Layer 6 of a small transformer language model trained on English Wikipedia (10 layers, counted from 0, width 128). Numbers have three digits each and are written without spaces.
A neuron adds its activation times its output weights to the MLP's output. To switch it off is to set its activation to zero at one token and run the rest of the model.
A neuron's activation on a vector x is SiLU(gate . x) times (in . x), where the dot is the dot product.

Input weights of the MLP neurons that the questions are about. A number n stands for (n - 500) times 0.00076.
n96 gate: 367510479357750374424679625440515507458467629795365613360466563331623514605377267729522507600522425486680525434355527341568332483500518669507426645544558418416608493489274624350150461590386485688497537531581522599474568701398540290395314510374406688633443357497395453476462510375638429470543604459524262516500602510358510451631438584563384436221602731504640616627735389482608451322575
n103 gate: 479343181408578553025662437443422626336385496509604275323321449525687581315571500568391483282538496483487642549670730423412468532339543329842521538526468475467319432805715638639236395255546547422414689348616458429590638628358453487487416520323639575588575492532547180565816315529638580847568647578614537564413570523572468430492444594413665417699720426806428379764441512513471631373682
n121 gate: 648681429580491615475637481239379345353858220219594542658324434704725424528222618581623600481683660595563289770453706581670622631554500536612798395344604609772628735400647496415262566372472270795527626500355936523365519374336395813706505473704274650633221302554438476737445514523450665294605514598587505244463751408554634772465418435344518326510682283720391355457580587685734454454664
n286 gate: 329500755609495412805427453698524766583409606609688528409409211510236677296487486256602433642389661629675523523215271534808532595431427594505757620617600410676376283438282251491437538657476120639371413380463576584219307328226404591538704345819888570339620623346510505381445604541719453372424665480413760320449477763612365532530596874284491424393247556246600604634387367291574422616415
n96 in: 298670540411414567333609838437230543516643409546456512384487545459463643397511346708522631351484662789512592319540199336342504138676701592556480397342620407433386595459192337403433301496580656603618438398680431380343500604581459569471375652646484500638436500434356360598684461634535423290561762295410425579540472564393630409763512500262674297446568524627634589549597422674312571453735
n103 in: 536519686379539433732429621402512488532553203216637653449651500418410467667511346477587393407591569353379456685440500784703558663332529650347568343366512687182700496484647477610529488618359549524307591504721606528554072461731553504516695466435932339476553500640310591826466566555547407564549476420386564377632520583404469544545343437256430684437323655504647418352670445639472366702560
n121 in: 267251405405542546908518661425515399398688449166316434742348412620399490453318362650466669661481538457147689357269792693448505523431722581505707693642236629328385490481419563533397361414434519653749715273651333707437472609565836556234243714644626325476496709532534573491535596315307371478394657752633327805416472540423482398718340844298345333348524514341327199384476352495625375225420
n286 in: 587555542504772504518557576615483590640496665504462450382410684675736769546516369310530633525362750739347382488312634775585284427658592468710400354386488267367479392641555309101657764730555435273627418595307411399400652504794581749784390389262339664309444424403517392557352630496332254732325521452566492606438625602528596566368539550539654636435538645577683589749504615517430459550379

Output weights of the MLP neurons that the questions are about. A number n stands for (n - 500) times 0.00024.
n96: 588627253461470388130609565855571727696319509252526665666705677422574401482457307663388364500500653600572426479553416724700484402459517524548171616449351366272583632320649342398746885561369355520558472399564535546607516398368363469711421554516448757547212349682246579344596926562529628586391523389559500404614554541393606351496810601463500199660657508415362585410373656483587460538470
n103: 334490267538397688136591404420531623241254457334874764585346526601699500293605647635217411571696285730556634448441432248475584421384665224737552451472656305444329222468614652726165453389622589353637291495646294669485654524415370723656282528572337672591505657468482385341722550643569601567669440684472676500341334211649382450420674583510612186677270393382113678462720448356358535442567
n121: 701448221448241475475583692236505787872451222283495791767495506521500639330796248235038155682603683450408728249454611538409385617970366619479556763338453480462367454264683849280451546359739418697500461322490614605495552802444664532516542645334262346772302542589220540562582359606402361438139701622575567894429540578244373426546500553440393343303607359658469733567308308831604643464438
n286: 495495485552392710559361476421709297195230519591423438258462279452410757662404656545177303210495817642477385406525602445687531161293281487577288363336582518470478194545505469193500491490612349673427252490575868684436649681735250432379640537442367353457486681486509564174522475539686217548580410519551205408598454658264653514491613306788679734576270584397386453258719302602102618562428

Each question names a token from some text and the token that comes next. It shows the vector x that enters the MLP there. A number n stands for (n - 500) times 0.0097.

Then comes g, the gradient of the next token's log-probability with respect to the MLP's output, scaled to length 1. A neuron's effect is roughly proportional to its activation times (output weights . g). A number n stands for (n - 500) times 0.00068.

" ", then "32"
x: 452553298541483508466547356743391624517319383426387430445542350534443539537529437509572705608657604482364623310557417559532497488495543475430402454509445489402444543483459666357553555447442611636652548533613332494339571438538528506467542331442447564557510499274495469472703750555831600613455424493474433678391535495574640568192539519355470449571542475428350536429610400452456552407733
g: 251504599604340512822641485542593553337481457298256381373294667287376679600602487521475423728543633417543607420469473573480188235406602574541556528394343224274501500629586528319538517358571282416448623486260475332586536483472392404326459564643495437638613473430482739612423268394392384597576492529452499327658572370517499820473362474401420617562404472359564480869582766449605506442709
Which neuron, switched off, lowers the next token's probability most? n103

" ex", then "act"
x: 536484439500405491447569582617473483437334274618468401470552418431600461467483334744508569771452612684353504379541476662586579550549558453376317695439496583500600544524494562495428328545557489728606446644590454447494291510536405455502451569367421614503576388476360553377581592442643438536269336369332551798557517402556665534408480616458493489491576478308488515365476324389594429391586
g: 195642405383638461541625681548242588728425430556517519402557594760618464534484523418603425613404536285438739461508421385463442797553703666399303526477271477369455374778746491631565647552414439755408389367652514552486368614405511394792467525415534708513504457380514587793401593679548612199254586471251473542410399533255425317719547424467467530338363494431402676384587530513371529587460
Which neuron, switched off, raises the next token's probability most? n121

" that", then " f"
x: 620495416531519411415561469582394563400399437629514532697476491738523407432512456558164756607575575648355390379554461616555411673381549378548356560550507514595524635459668547542479489517458396638609507510487524489525363597573509561560520304493412497607547386393539384412479700692778542428564406499494573634379349475564439631480565705429521559461366343270443353475455402538591519396645
g: 402634532508432359394744525591391464513503582394432388425437374617764399381504580505521612489543262360411400614572604342656436672800555522484512328724489450443727393478523256548489624501445406264387722750407564419458478660668660604405514449491698557126458214590593466764705762356295406355647472411269458528288487377367664419516462557326442435551433497379662650303693455584635556412526
Which neuron, switched off, raises the next token's probability most? n121

"us", then "es"
x: 537558517457563343378571726600527638321284322575467570615437628474370450604420385691283557381451572686508652379579437411384339461393427453495499449516525577369730586351330496401441382414406484290644430587622494596537592577605696470526483464433470623474638358509366329566516531518681422520513404524483560610406451487557609345480682511525554481592399387390566378620596353401511422453620
g: 262421556554528588444653581597442573509426567320238352415385645301345457794513597823724581349602322541416586738494470483439724460462565623548380300573589638608550571434621474566595526684557610564503338433573326716413516538490399473310373654503607702397635663489603491391652806237395279662384593343436654388380339530633455707502439682339442233504493625397688214453584555371479415580466
Which neuron, switched off, lowers the next token's probability most? n96

" and", then " near"
x: 773625525590571368476401523589327532381343386563549517531578567441593521549406442503283787546494716648385350425556380443555477535551556481524319500430598447568609463439366687473483530451600477563495650530480403485668472721499628422580648603358524590562584336518465520449535649562774438453562508530504513695450516462490567502550469638430491391313526399328443495575561422341609315443751
g: 611649559571556533585539445406677474560497220453548339438803811531750638599469164542651242873404393466515666462516540435359425493464542536549375524391517358628468496462539390498629468222577521544308681395568524354405583357355343399483629237616394501711526643804514413638250457346455473913623463340422496494437730363400488571398555550481597481432394541342417539490602477344445580360408
Which neuron, switched off, lowers the next token's probability most? n96

"t", then "r"
x: 461547309665428489376615584754616445407374306626455607430624416517463431537378393615586462492562484428560502429451359392569445648436594416527410590481429597410586661419440608452468543617351532453400535481489499583620474622473612517568604440606381552553730255565624447630535597709569682704426450469510520709325584742482688560485533434527497477611353388536286520612431607461620534358532
g: 504301427401746481449590360635650510645439492670619586615627284493409562635658505450517389460719876403426328586648501528591598543693367496588414554385584450887382663462692635689435609590357330522403449499449413547202587479338561513721510406533553433460537317475392568319386509353426463418381552606610724497506375648702655437507596142174419689634598711469577260544456362412617469485482
Which neuron, switched off, raises the next token's probability most? n96

" that", then " ind"
x: 636516389554540453393596408596365609422456356668521523723445455702548399448472484600226712597593553629347401385615470622564424661385599327519374520519533483568493642504602500546520536434453368565634515572489544561515396560573499547576519326484364475556612372375580324432450746635772522434535403501579583635370381390576410617542587651412485565443364398294450361449460372608572520467632
g: 413357399368633260145438607379494541608745379218306238545574357396428459549815458440518201707540509519591576380355531454366385585474437761459624487474776334533472347419610411323609534469475288343569527577489622615740737509487540555580542608363369467335393539555352362616511506474766459536489467521371569424519498508405605483443269558360313615400292256534458814345378406571424600476620
Which neuron, switched off, lowers the next token's probability most? n121

"16", then " |"
x: 654436366718606515449364514600471454541453405603510462689536484598443476640532462550472630530348660438485525651486463624287614565580578456509588513603629646429275475219561667433619505538517411716650504444632546736511501444448632383564429480521527577494401449448526404557577518678643616491569559402257551598466426631389643498338624585609638476430506514476232337349559392454570491467565
g: 513472539363347306571469709399425771318493576673634703298316396535648542418405339517371453444549543585358487522444448427261234264496484618572626363338505586255271510581645557569608690455658583607334381585372503245581588487465344618583519493155392745469601809590581667551446406561472764428435468422427367693527506565652422466437534548615456569589274528695516542829761392464475387366448
Which neuron, switched off, lowers the next token's probability most? n121

"m", then "ography"
x: 467576324339482378476366443541643432564398378676460538478443533541349305536463355550524577517452579659541517374530433509549494429533437395543456426470473592373457606476333390467415464645446536341643426529546569432691565447597445448402364418759626747517428338505599372485550685363807461454406462532533523634483561433343547616333417754394638444517345564342391447493454556497620573372670
g: 442396452332317186395502434304527707635403618352464481755421230445306601454606654483302452585412549403582665557670472577454336459408551424585531834581587600590636530770631618574444443578484424571578587521677506510548507455527535546602563568305608302525307356601518561426554759353343739444573578481466597640590595505608656432223576568310520354457206687374530529612160600674677755437332
Which neuron, switched off, lowers the next token's probability most? n96

"16", then ")"
x: 626599390621582536309491375473393654441434477569579485633583512570467525702435449586376564500412562549426599402606314647543694558590672352420518449561584480514383553324485599459608477574548509627473537430535749822441561420349597348575631457650389459564454456406454530599698579538708742478559498518313487738560356576618510560293615563405398569445522457440429445472567551364542554552524
g: 480456351469279523602304385587596497298391627579545618673553500580186743307408665625318342431398534526424481738557599628392435330524430239473573513617472687620689510522382267352449555624389561513459483501395532595631363518411609330417729545412384696419526218303667351659404367429650383722506377593685439671260662448540494326585484333392498522295518633426606656312674447321568507620204
Which neuron, switched off, raises the next token's probability most? n286